Layer 5 of a small transformer language model trained on English Wikipedia (10 layers, counted from 0, width 64).
A neuron's activation on a vector x is GELU(weights . x + bias), where the dot is the dot product.

Input weights of the MLP neurons that the questions are about. A number n stands for n times 0.0046.
n0 (bias 0.008): 24 -9 4 9 -8 -40 35 1 -14 9 -40 8 0 3 -9 5 -6 15 -34 -13 -6 57 34 17 -11 18 8 -7 -13 -2 -31 16 -29 3 22 8 -9 7 1 23 -25 2 -4 4 28 -11 27 1 14 -5 -6 -20 -20 20 -16 15 -24 -1 20 -11 -32 -20 14 5
n19 (bias -0.018): 2 -20 -1 9 -29 -3 -8 12 -14 -14 36 -34 -7 9 4 10 -12 5 -9 26 -4 12 -14 -27 12 -18 -20 6 -20 3 -7 18 -1 -7 -15 2 -40 15 12 4 9 7 -12 -26 5 10 9 19 25 -5 3 17 29 4 -22 -7 -6 -32 19 -5 27 39 21 -14
n29 (bias -0.015): -12 38 29 7 2 -18 18 19 15 -38 -9 -20 28 16 29 -31 -37 22 -1 44 -24 -13 9 -32 5 -5 -8 -2 -4 -9 13 -19 15 15 19 -11 -42 -21 17 -18 12 4 10 -11 -9 -1 -4 0 8 31 5 25 18 -4 1 -14 6 9 -30 -8 4 -28 10 31
n33 (bias -0.020): -10 -22 24 10 -16 9 -14 -12 21 24 9 16 7 5 10 -7 -16 8 -8 -3 -26 0 -11 -9 -16 43 -2 -5 -7 4 -6 -11 2 -17 27 17 10 -7 2 14 -14 13 1 16 0 4 17 -13 -12 -1 1 -17 -2 14 0 -18 -10 6 -4 10 -4 -36 3 5
n40 (bias 0.003): -18 -18 -38 1 22 34 27 -21 31 -19 7 2 -10 -38 -19 -20 8 1 -3 6 -11 43 52 14 1 14 37 -5 8 40 -11 7 -39 6 9 -13 -5 -27 4 -41 -8 -2 16 12 3 -22 31 18 -18 -5 -65 16 4 19 0 28 -23 -16 0 27 16 -5 -39 -15
n43 (bias -0.013): 18 12 35 12 -23 10 -11 -7 -8 2 19 11 13 18 3 24 -41 8 -21 -3 28 -10 -16 -18 10 5 -46 5 6 -2 -29 -49 4 23 21 1 33 9 -6 -23 -9 9 3 36 -13 -1 -2 -44 -8 -9 -6 -22 -18 14 -23 26 -9 5 -11 9 3 5 22 28
n46 (bias -0.018): -6 -3 2 12 -4 3 -19 10 -11 3 26 3 36 -1 27 12 -27 16 19 -27 14 5 5 32 -24 54 26 12 -12 -20 -13 -24 -24 -11 2 6 -1 -13 -42 -13 16 -29 1 21 13 -16 0 26 -14 -12 -16 -16 -11 -21 13 19 17 29 20 7 -5 -50 -11 -6
n52 (bias -0.004): -7 -30 -33 -4 -27 -20 -12 -5 -21 -17 -28 27 38 -29 -45 1 26 18 47 34 -47 -21 -28 36 48 2 26 -7 -15 -8 2 20 30 3 -15 16 19 18 21 39 17 -23 26 -12 13 -24 2 2 -2 -28 5 4 -3 -15 -25 1 25 -5 2 -5 -45 5 39 13
n68 (bias -0.025): 40 63 17 -5 50 -17 14 -29 6 -23 19 -11 14 -10 -6 -2 28 -19 -2 15 22 -28 -2 8 -13 -11 19 -24 -22 0 -13 -21 -5 -6 -11 25 1 15 -39 -20 -1 31 7 -21 1 20 -2 -14 -5 -9 -10 -2 -19 36 -35 18 18 20 10 -10 -30 -14 16 -6
n96 (bias -0.009): 7 -4 -16 -2 -6 -8 -6 -4 -13 14 -15 -10 13 25 10 -6 -15 -3 1 -21 2 22 -20 2 -27 4 15 -3 6 24 3 -5 4 13 6 -29 -2 -15 16 3 8 2 -12 10 5 2 9 19 23 -16 7 8 -10 15 -5 -15 -18 -11 -6 30 -6 -1 6 11
n112 (bias -0.002): 3 -44 -21 8 -54 2 -13 -24 29 -46 44 21 25 -24 19 48 7 -3 -27 21 -20 24 -50 4 36 -11 -28 -40 0 -53 22 -32 22 13 -5 31 18 42 -15 0 14 -12 5 -1 5 11 1 -4 9 13 -26 -16 33 2 -14 54 3 7 37 -10 20 19 -15 -5
n116 (bias -0.015): -16 -17 46 -5 -32 -30 29 -14 -9 23 -36 -33 -24 -32 -38 -8 27 -1 -11 -1 4 26 1 16 26 19 11 -1 -11 -11 -4 11 -41 16 -11 56 15 28 4 0 -7 -15 -12 63 3 -15 -2 16 -18 -15 7 19 -19 16 16 26 -14 -7 -3 -25 3 9 -11 13
n122 (bias -0.022): -13 14 -32 -53 7 -23 -5 -14 -19 17 12 -39 -15 12 -10 4 3 -1 -12 -7 1 20 14 -24 -4 3 -11 5 9 20 -11 9 32 16 -13 -9 -40 -14 -17 6 17 6 1 -7 -8 28 14 10 10 -4 9 3 19 10 -3 -6 14 -4 0 -40 7 -5 3 10
n123 (bias -0.022): 11 9 -33 10 2 -7 -13 4 -12 16 -14 -1 11 19 23 -12 -5 -1 -9 -12 -5 -23 12 4 -6 27 -6 21 5 -8 -4 -1 23 -17 20 20 13 -24 26 -25 -4 4 6 -2 -2 -33 27 18 -11 -1 -15 7 2 11 8 -30 7 -13 36 -2 2 2 -4 -4
n129 (bias -0.019): 35 -34 13 38 -31 -15 8 11 10 13 13 -24 17 15 -3 -4 8 11 -22 -12 26 2 -25 -2 24 -12 29 -18 -29 -18 2 -12 52 -13 -39 5 10 -8 23 -6 -20 0 -9 1 -26 32 5 -1 -23 12 12 -13 7 -7 -7 -36 21 12 25 21 2 1 3 -33
n130 (bias -0.014): -24 -40 12 -1 -18 28 -8 17 15 -7 -20 1 -5 10 21 -5 16 -24 14 13 -20 39 4 -25 24 4 -7 33 -8 -29 0 -6 -7 -22 7 7 32 -31 -11 -6 21 -2 -8 2 -24 5 17 -20 2 27 5 -25 -11 14 15 -8 -38 -3 -22 23 -12 25 13 -28
n131 (bias -0.017): -5 36 -8 -11 -8 15 -16 -9 -23 -8 8 24 6 7 -23 26 -32 8 26 1 3 -19 2 -12 1 -13 -20 -5 -4 8 -11 4 40 -9 11 20 2 9 33 -3 66 2 -24 -2 -12 0 2 71 -25 -29 -46 27 2 -16 -18 10 -7 5 9 -18 51 6 -54 14
n133 (bias -0.021): 17 0 -19 -43 -25 35 8 25 -12 11 -2 -8 -1 -7 1 -7 -19 31 3 -12 -19 -4 4 5 -12 43 -27 35 3 9 -11 -24 5 -51 8 9 20 14 -24 4 20 2 -21 22 -7 -11 -9 -10 -6 6 -25 26 -62 4 -11 0 -27 21 -1 15 36 -4 58 29
n141 (bias -0.021): -3 -54 28 2 2 -15 -18 25 3 26 -5 1 7 -11 -19 -18 28 -6 37 -9 8 35 10 -18 -17 -7 -15 0 -10 10 17 3 -23 -52 -35 11 20 -40 -13 -22 35 4 4 -4 -29 -3 -4 0 3 23 -2 -20 19 5 12 47 35 -5 -1 1 -3 -14 28 3
n143 (bias -0.020): -26 -19 -11 28 0 -3 -33 7 5 -19 10 13 16 28 -29 9 -3 4 -4 -3 -22 -10 6 -63 8 -4 -5 -13 -15 28 7 5 49 -1 12 0 7 14 -10 5 16 0 2 -20 -4 26 -36 27 7 -10 7 -42 21 0 -6 9 13 7 51 7 9 11 -38 4
n144 (bias -0.030): 1 -24 27 38 -3 -17 -2 -36 17 28 11 -1 65 -2 -4 5 -5 -7 3 -60 2 -21 -10 -13 -40 28 -13 37 5 -42 -7 42 -8 19 7 11 -26 -26 -29 37 37 -6 5 24 -24 -35 1 0 4 0 3 -22 8 13 6 -8 2 -14 -2 32 10 -7 37 -39
n145 (bias -0.028): 42 -12 8 -8 19 -2 -3 5 24 12 3 -4 -5 -21 6 -5 26 12 4 -24 -9 -39 -16 13 30 -1 28 13 -3 -11 15 -1 4 1 -9 -20 6 -13 -9 -14 -19 -18 -10 65 -11 8 4 -15 -7 -2 48 -13 -30 3 -36 -22 -20 32 25 45 -28 -21 16 13
n156 (bias -0.012): 59 32 11 12 -5 -24 -5 -10 44 -14 -46 6 32 1 -2 2 -38 -3 -3 30 13 -10 -10 24 -9 -53 -8 23 -9 -32 24 18 -5 6 3 3 -11 -44 8 -4 23 -30 -9 -39 -34 6 14 -4 7 26 -37 -23 27 -4 -9 43 -13 -25 -1 21 19 -6 2 22
n160 (bias -0.019): 38 -4 -23 10 5 -6 2 -7 -18 15 17 -18 10 6 16 -2 23 9 10 13 -17 -22 6 12 20 -5 11 0 0 11 -25 -16 -15 -14 -7 21 5 13 2 -43 7 -28 3 12 -19 11 -2 12 -14 -21 -3 14 -17 -15 -1 -20 23 1 3 -4 -5 10 21 5
n164 (bias -0.013): -7 0 -7 16 12 41 -2 -65 5 14 -1 18 -13 5 2 11 -32 -3 -8 29 9 34 2 -6 -14 0 -8 -6 7 -16 3 -16 3 10 -14 -4 76 -56 -27 29 -7 -2 -6 -8 1 6 26 -10 -3 3 -27 -26 10 18 19 -14 16 -8 15 -17 -11 9 -10 -12
n179 (bias -0.017): 19 -53 38 -4 22 -8 -13 17 13 -6 19 34 -3 12 1 -11 7 -4 13 -6 -8 -27 -60 -30 8 5 -14 0 27 -13 33 -45 26 -26 1 -22 -45 16 7 4 34 -23 7 13 -29 22 -4 -1 17 -6 36 54 -51 -27 8 2 26 4 1 -16 -13 -6 -1 28
n206 (bias -0.011): 5 10 18 -6 -25 49 -16 -16 -19 28 -1 8 -14 19 -29 -5 -7 19 7 5 -1 4 -11 5 -33 50 19 -20 19 1 -4 -2 -2 -4 -14 15 -13 2 7 25 -16 -11 -10 -23 -11 4 -2 -10 -14 -8 40 -25 20 15 -33 20 12 -21 11 -20 22 3 1 -15
n208 (bias -0.019): -34 -33 -14 -12 46 -41 -5 30 27 2 -12 -14 -11 -12 -6 -17 22 -48 -25 16 3 5 11 24 -9 14 25 23 -13 -3 5 -42 -39 8 22 1 14 -6 39 -36 -7 32 -14 52 0 30 -64 27 4 -19 -14 -11 -12 95 2 -3 -3 8 -1 -16 -1 8 2 -34
n221 (bias -0.007): 74 14 22 12 -26 33 -31 -7 57 -39 -14 -2 4 -42 -26 -30 -4 -6 -25 6 -18 13 63 6 -35 9 -19 21 -19 -9 -26 -1 14 19 -39 24 43 -3 -28 -14 -4 -9 25 -1 -20 -11 -11 -26 65 22 -14 -10 10 22 11 5 4 -22 -36 -1 -6 16 51 -9
n236 (bias -0.023): -11 5 -6 23 7 1 -24 -2 37 -5 28 13 -4 13 -34 2 -27 16 -6 -21 0 16 -12 -23 22 -19 34 -5 -5 -6 17 -20 16 7 -57 -26 -15 14 -22 -28 2 -16 -24 31 12 -2 5 -17 -17 -60 21 -7 8 14 29 -18 -15 28 6 13 17 45 -14 7
n243 (bias -0.002): 14 -25 31 -6 11 10 17 -1 60 -1 -12 -23 16 -8 -36 -16 -2 -29 -7 -23 11 -14 7 31 -1 -18 6 -25 -24 -12 -20 25 11 -20 3 43 -3 -6 -5 -3 -40 -48 5 10 -16 13 1 -5 30 -25 25 -28 -16 10 -20 31 12 5 -2 28 6 6 3 -1
n254 (bias -0.024): 0 -22 13 -18 13 -12 -5 -14 2 7 24 5 0 10 -3 16 6 9 5 15 -3 22 -11 -6 -35 -1 -2 -9 7 3 2 -8 5 6 -2 27 -11 -10 -9 10 -11 6 1 2 4 -2 0 -16 0 35 13 -1 10 -6 1 -10 56 -15 17 -12 -7 -27 12 -26

Each question shows a token from some text and the vector x that enters the MLP there. A number n stands for n times 0.041.

"16": -22 -14 -15 21 6 -17 -20 -14 31 21 -19 -2 -23 -21 4 -15 9 -86 0 53 18 31 -14 25 3 23 7 -22 14 -11 -1 -4 35 -34 35 -21 19 33 21 -48 -21 -34 21 -13 33 8 -2 -3 0 12 34 0 14 -28 -18 -23 -16 -38 -1 29 29 2 -5 41
Which neuron lights up most? n243

".": -6 24 23 15 25 -10 3 -20 6 18 -23 2 -8 -15 -1 66 -34 -46 -2 -9 5 24 -15 16 -13 20 -55 -31 2 18 8 2 45 -20 15 -48 16 -24 4 -25 -15 -36 4 -7 36 -45 -3 -1 -10 -6 -13 12 4 -16 -3 -17 9 -26 28 55 10 11 8 67
Which neuron lights up most? n43

" |": -10 13 44 26 21 -13 -26 -42 -2 45 1 -2 -25 -24 26 29 8 -58 -22 -10 -28 20 -15 4 -8 25 9 -44 -10 28 27 17 42 7 15 9 -62 21 52 -32 -8 -14 -4 -4 9 -27 -23 -8 9 39 -12 -15 -29 9 -24 -29 7 -18 -5 23 19 14 23 20
Which neuron fires most, and how strongly? n33, at about 0.45

" became": -11 51 0 49 25 -3 3 -28 -9 1 9 -5 -4 -15 34 22 -11 -49 -16 22 2 34 -10 17 -45 9 -17 -61 -5 19 -25 5 14 -14 -25 -9 -24 11 -6 -26 -4 -14 4 -3 65 -55 9 22 8 14 18 -21 -7 -23 -31 9 -2 -18 7 27 -9 28 20 53
The three highest activations, in order: n68, n0, n96

" 37": -13 0 4 12 7 -26 -15 -12 -13 6 -26 -13 -36 -7 30 10 -1 -62 -27 48 12 23 -21 52 -12 10 24 -35 24 10 -26 15 8 -16 27 3 -18 15 -12 -59 -28 -29 -6 36 39 -8 7 28 -12 11 1 40 3 -3 0 -5 -16 -38 -27 50 1 21 9 39
The three highest activations, in order: n116, n40, n208

" \"": -13 50 40 -18 -35 -1 -34 -12 -6 35 -2 -7 -6 -1 12 15 -13 -42 3 -9 -1 13 -17 11 7 36 -19 -47 -3 -7 23 -7 -2 -18 -6 -30 11 -19 2 -34 28 -13 -1 10 58 -34 -49 -11 -8 43 0 -22 24 -29 -33 -11 26 18 19 54 3 21 21 42
The three highest activations, in order: n43, n46, n141

" Poll": -7 -12 23 -1 6 12 11 11 6 19 -3 6 15 -36 30 11 18 -65 1 12 6 34 -5 15 4 -1 -10 -60 -16 5 -38 4 37 -36 -4 3 -8 -6 24 -33 -30 -8 -9 -32 50 -43 35 -7 9 30 7 1 -3 -54 -23 -29 16 -7 37 44 -3 11 0 39
Which neuron fires most, and how strongly? n243, at about 1

"ali": -6 26 13 -3 20 -12 -29 10 -5 25 -13 -11 -5 -14 -9 19 43 -41 0 0 -13 17 26 2 -11 20 38 -32 -9 33 -22 30 26 -51 51 -41 9 13 -25 -29 -16 -17 -11 2 21 -25 -12 6 -5 10 -4 -16 -19 -12 8 -41 -27 -13 6 31 -32 26 18 84
Which neuron lights up most? n145

"t": 4 37 8 -4 17 -6 -41 -40 -21 42 -13 -6 -34 -22 20 35 -1 -30 0 20 10 42 11 -7 18 4 23 -62 -14 19 -13 33 22 -25 14 -37 -12 48 30 -27 -13 -12 -38 -28 37 -19 20 -8 -10 12 52 10 -6 -24 -23 -26 24 -22 -3 13 15 -7 -10 28
The two highest activations, in order: n206, n122

" pilot": -26 -37 15 8 -7 6 -27 6 0 23 10 8 -21 -25 57 10 -4 -58 -4 -1 19 45 -23 35 -6 -11 -8 -25 -23 20 -11 -7 12 -23 5 -19 4 -8 -7 -12 -1 -21 48 -12 52 -42 22 10 10 33 30 -11 9 -46 -9 -29 -2 -39 -11 30 -18 32 25 48
Which neuron lights up most? n130

"-": -21 8 -14 0 -3 5 -23 -2 -29 4 -10 26 -21 -20 27 13 -27 -54 13 -13 -6 23 -5 36 -8 50 9 -35 -6 49 -25 3 12 -5 19 -42 7 -20 11 -41 10 -25 -2 7 23 -47 -24 4 2 18 2 22 -10 -26 -9 -28 5 -21 8 36 33 26 44 70
Which neuron fires most, and how strongly? n133, at about 1.4

" venue": -28 -16 12 19 2 -10 9 -11 -15 24 10 30 -13 -22 15 14 -9 -50 -14 9 17 46 -1 34 -7 13 -10 -42 -21 40 -28 -9 20 -23 5 -4 29 -21 -10 -34 -15 -17 11 -6 55 -43 14 -30 13 18 26 -9 40 -18 -1 -35 -1 -43 -5 28 -32 17 16 66
The two highest activations, in order: n164, n0

" De": -15 24 5 5 -15 -5 -17 -6 -16 37 21 -8 -5 -7 47 9 4 -58 9 -22 -15 16 -5 34 13 -13 -16 -30 8 -4 -3 0 40 -32 9 -31 -8 -2 14 19 12 -2 -11 11 48 -41 -40 -29 3 26 13 -8 -6 -64 -26 -50 36 13 34 45 27 -1 4 29
Which neuron fires most, and how strongly? n145, at about 0.59

" project": 0 -8 32 23 8 5 6 0 -6 11 21 29 -8 -23 28 16 -2 -59 -21 -16 13 42 -2 34 -9 -3 -20 -47 -28 27 -21 12 16 -20 -17 -23 5 -12 -9 -16 -1 -25 26 -22 60 -55 -1 -16 16 18 26 5 6 -36 -5 -6 8 -58 5 26 -23 27 11 58
Which neuron lights up most? n221

" 19": 3 -5 6 4 -9 -14 -37 4 -16 10 -6 -21 -40 -10 35 4 -13 -67 -23 50 33 31 -23 53 -18 5 25 -42 3 2 -11 7 18 -12 8 19 -20 11 -6 -45 -31 -14 12 8 29 15 -20 21 -6 15 19 43 -3 -6 7 -35 -6 -47 -15 46 17 24 8 33
Which neuron lights up most? n208

",": -5 -6 10 43 27 -1 -27 -16 -6 -4 -9 -2 -13 -10 36 46 -22 -45 -2 13 -1 35 4 32 -24 17 -29 -25 -14 3 -29 25 20 13 -9 -22 -20 -8 11 -32 9 -1 15 -10 43 -64 0 -28 -14 24 0 -26 -15 -6 2 -30 2 -48 -1 55 37 37 26 37
Which neuron lights up most? n144

" Cor": -1 18 -14 -15 10 17 -13 -8 -15 14 16 -25 12 -35 46 -19 57 -48 -8 7 2 7 -11 44 2 22 9 -47 -11 -25 -38 23 22 -20 18 -16 -30 6 9 -22 -1 -7 -16 18 34 -33 -6 -4 5 4 0 6 -10 -52 -7 -49 37 -7 20 52 10 25 -5 48
Which neuron fires most, and how strongly? n160, at about 0.97

"her": 2 -1 12 -44 14 -3 -32 -10 -23 54 28 -34 -24 -14 19 49 -18 -43 5 11 2 33 7 10 -9 47 7 -70 19 0 -30 18 6 -30 1 -43 -11 24 -15 -10 -2 -3 -5 -9 64 13 -5 20 -17 19 21 2 14 -25 -6 -32 2 -14 -22 23 21 2 12 30
Which neuron lights up most? n122

" partic": -15 31 -1 5 -12 -10 -23 -17 7 6 23 -14 -24 -35 10 -4 24 -41 -7 18 25 14 31 2 -38 31 -13 -47 12 20 -2 -11 36 -40 26 -30 -33 -3 -16 -32 -2 42 16 -12 35 -47 -24 -18 15 0 46 6 21 -41 -10 -13 17 -9 8 34 -19 28 22 57
Which neuron fires most, and how strongly? n68, at about 0.45

" of": -29 28 0 60 10 -9 -53 -28 -32 -1 26 5 -9 10 30 30 8 -50 -10 -2 8 27 5 6 -4 9 -2 -44 -38 7 -16 -2 32 -19 25 -18 -15 12 31 -34 -7 -8 27 -4 71 -27 -14 -2 -25 -2 -4 -10 4 -19 -11 -27 -6 -26 12 43 19 27 0 39
Which neuron lights up most? n143

"=": 16 44 7 -4 7 -17 -22 -53 20 12 -9 32 -6 -29 -14 17 19 -51 -39 -24 21 -12 12 34 -24 32 -23 -64 6 1 32 10 38 -5 38 -28 -9 -2 -18 -27 18 -21 26 7 17 -11 1 -21 -1 8 1 -18 -35 -10 -8 -4 53 13 -30 32 5 14 11 43
The three highest activations, in order: n68, n243, n221

" and": -22 24 9 37 25 4 -26 -27 -11 -2 -2 2 -12 -8 33 32 -14 -43 -3 3 9 35 18 13 -24 6 2 -19 -16 0 0 16 46 -14 6 -36 -50 -19 1 -28 -5 -23 22 8 52 -59 6 -12 -10 -17 22 -11 -7 -37 -4 -34 22 -40 5 47 29 44 26 30
Which neuron lights up most? n236

"ra": -18 8 28 -15 25 -14 -20 -21 -1 53 3 -22 -4 -1 -5 35 1 -47 -29 8 24 10 4 13 5 15 2 -51 6 10 -29 32 26 -27 -11 -43 -2 20 9 11 3 -27 -4 -27 40 -22 -29 24 15 23 26 -11 20 -45 -10 -61 15 -29 -16 32 39 -3 30 33
Which neuron lights up most? n122

" band": -9 -8 34 17 15 -6 -13 -13 1 31 26 5 -13 -17 10 25 -17 -43 -1 -6 1 35 0 18 3 -1 -41 -61 1 22 -5 -13 19 -24 -6 -11 20 1 0 -29 7 -17 12 -7 48 -66 5 -9 0 33 37 -6 38 -44 -10 -41 25 -40 28 24 -33 2 19 46
Which neuron lights up most? n254

" CO": 23 36 21 -1 -3 -7 -12 -12 -18 16 -3 27 -26 -28 40 -9 2 -52 19 10 -7 21 -28 33 -8 32 4 -49 49 -14 -15 31 48 -41 8 4 -29 -11 31 -31 -12 -3 7 -1 50 -21 -25 -9 7 20 27 -14 -25 -49 -21 -14 -7 -5 -22 30 -20 22 15 25
The three highest activations, in order: n179, n145, n52

"ute": 6 0 -5 16 14 -10 -15 -18 -6 61 9 -17 -20 13 25 -16 2 -64 -10 9 13 72 14 16 -1 20 32 -55 -15 13 -18 2 23 -26 21 -56 18 7 -10 -22 -22 -14 -2 -5 58 -26 -19 -8 10 12 37 0 2 -1 -21 -37 5 -36 3 12 5 -3 6 31
The three highest activations, in order: n96, n0, n164

" 1": -18 12 25 19 -8 -39 -41 1 1 37 -13 6 -27 -27 51 8 -4 -62 -36 20 28 47 -18 39 -9 15 12 -53 -10 6 11 25 22 2 1 5 -39 23 8 -20 -6 0 -24 6 26 -8 -12 2 -18 39 8 18 4 -15 -13 -22 1 -56 -13 24 10 5 7 44
Which neuron fires most, and how strongly? n116, at about 0.69

" Ki": -29 20 24 -9 8 -29 -18 0 -15 26 -15 -7 3 -37 47 5 16 -43 12 -14 -32 34 19 43 1 -22 3 -33 22 -1 -14 12 42 0 27 -13 -15 4 4 -19 -3 15 -26 13 62 -25 -4 14 -18 31 -1 8 -11 -70 -14 -45 21 -11 -28 21 33 0 2 35
Which neuron fires most, and how strongly? n29, at about 0.45

" Summer": -9 26 24 -6 2 1 -24 3 -3 0 10 17 3 -27 42 46 -17 -77 -10 9 4 29 -15 10 0 38 -3 -60 -17 0 -19 -13 32 -33 25 -3 5 -13 11 -18 -11 -9 12 -13 51 -16 -13 -9 6 28 7 -5 15 -24 -12 -55 3 10 -17 14 -8 -2 16 71
The two highest activations, in order: n33, n29

" R": 2 35 0 1 26 -4 -18 8 -16 35 -2 1 -16 -42 32 -12 -4 -39 -7 15 3 -1 -6 70 7 12 -15 -47 42 31 -22 27 30 -20 25 8 -18 -12 9 -46 -31 -14 -7 5 55 -26 -16 -9 -43 0 18 13 -5 -56 -12 -8 18 -19 -15 29 6 17 3 34
Which neuron lights up most? n160

"c": -3 19 16 -4 5 19 -28 -19 -19 70 -17 -19 -2 11 -15 38 -14 -52 -5 8 28 26 10 6 -3 22 -12 -68 -2 7 -26 10 32 -18 -31 -45 -4 11 24 -12 -7 0 -5 -19 15 -24 -19 3 -8 19 29 9 23 -39 -19 -33 5 -26 2 49 27 8 30 43
The three highest activations, in order: n206, n96, n129

" these": -9 33 25 2 -21 -6 -48 -14 -3 1 16 22 -2 -8 38 33 -5 -59 3 15 26 29 -12 2 -31 -1 -23 -24 -6 1 -13 -7 8 -31 21 -29 -46 11 2 -5 -9 6 33 2 67 -7 0 -8 -23 19 32 10 -3 -34 2 -54 14 -25 -16 14 -9 13 46 51
The two highest activations, in order: n179, n29

" city": 1 0 -1 8 -5 15 0 -24 -31 14 6 25 -12 -26 14 22 -8 -24 -12 1 19 33 4 46 -2 8 -37 -40 -20 29 1 2 21 -42 1 4 -4 4 -5 -25 -25 -7 14 -8 37 -27 7 -28 28 40 24 -23 25 -40 17 -49 30 -55 -28 1 -14 16 37 70
The three highest activations, in order: n221, n254, n164

" under": -6 38 1 19 0 6 -7 -26 -39 13 38 1 -26 -35 46 22 -9 -51 4 -1 -9 35 3 -11 -20 1 13 -48 -10 -21 -7 -2 33 -6 15 -41 -25 2 -6 -33 4 0 35 13 46 -29 -16 19 17 -6 -16 2 -4 -7 -15 -36 4 -31 20 46 7 30 0 66
Which neuron lights up most? n96

" British": -10 -1 6 34 -5 -1 -42 -40 1 16 12 10 -36 -18 40 30 1 -53 10 22 17 26 -11 15 -29 37 -15 -46 -13 -6 -21 -2 24 -41 -3 -1 -9 7 9 -20 6 1 17 4 44 -34 -13 -23 -8 27 50 20 38 -42 -32 -30 7 -15 -9 26 7 4 19 47
Which neuron lights up most? n254

" Result": -20 5 2 14 -2 -20 -1 13 -44 11 13 54 -37 -36 2 14 17 -52 -7 13 7 21 -22 7 -25 24 11 -46 -7 13 -14 -11 39 -55 33 0 12 -16 6 -23 -13 -5 -4 3 36 -7 19 -7 -37 18 33 0 21 -35 -21 2 -10 -19 3 40 -4 35 -2 68
Which neuron lights up most? n33

"lt": 9 -1 31 -10 14 -3 -20 8 -4 71 2 6 -30 -22 -13 23 -10 -36 -30 8 -4 31 13 11 -3 26 19 -58 10 4 -12 3 41 -22 -21 -62 -4 29 2 -23 17 -1 3 -30 38 -5 -4 -1 -2 14 56 -11 31 -14 -36 -49 22 -17 -20 37 -1 4 -12 14
Which neuron lights up most? n206

")": -15 -7 26 30 15 -11 -10 -5 14 12 -19 33 13 -16 6 22 24 -45 -13 22 4 71 -2 -4 -40 -10 -14 -46 8 17 12 -9 29 -23 17 -32 1 3 26 -59 17 -48 2 -12 5 -32 -1 -28 2 19 -13 -2 3 -31 -4 -15 23 -54 17 34 23 -5 33 43
Which neuron fires most, and how strongly? n141, at about 1.5

" playing": -33 5 14 22 6 -5 -24 -28 -34 6 22 -1 -8 0 29 15 0 -60 -16 25 9 47 7 25 0 -7 11 -42 -8 11 -23 -4 15 -6 10 -8 -37 3 5 5 -15 -12 31 -2 76 -50 5 7 -10 20 34 -43 -6 -18 -15 -22 0 -27 12 34 -35 35 15 44
Which neuron lights up most? n0

" subsequently": -6 31 30 25 22 -11 -17 -13 20 -18 9 2 -9 5 38 20 -9 -58 -19 23 17 36 3 17 -30 -22 -8 -43 -2 29 -18 11 35 -16 7 -18 -43 0 -25 -14 -7 -38 11 -8 65 -59 13 16 10 5 25 -9 1 -46 -28 -2 8 -25 -12 33 13 3 7 42
Which neuron lights up most? n243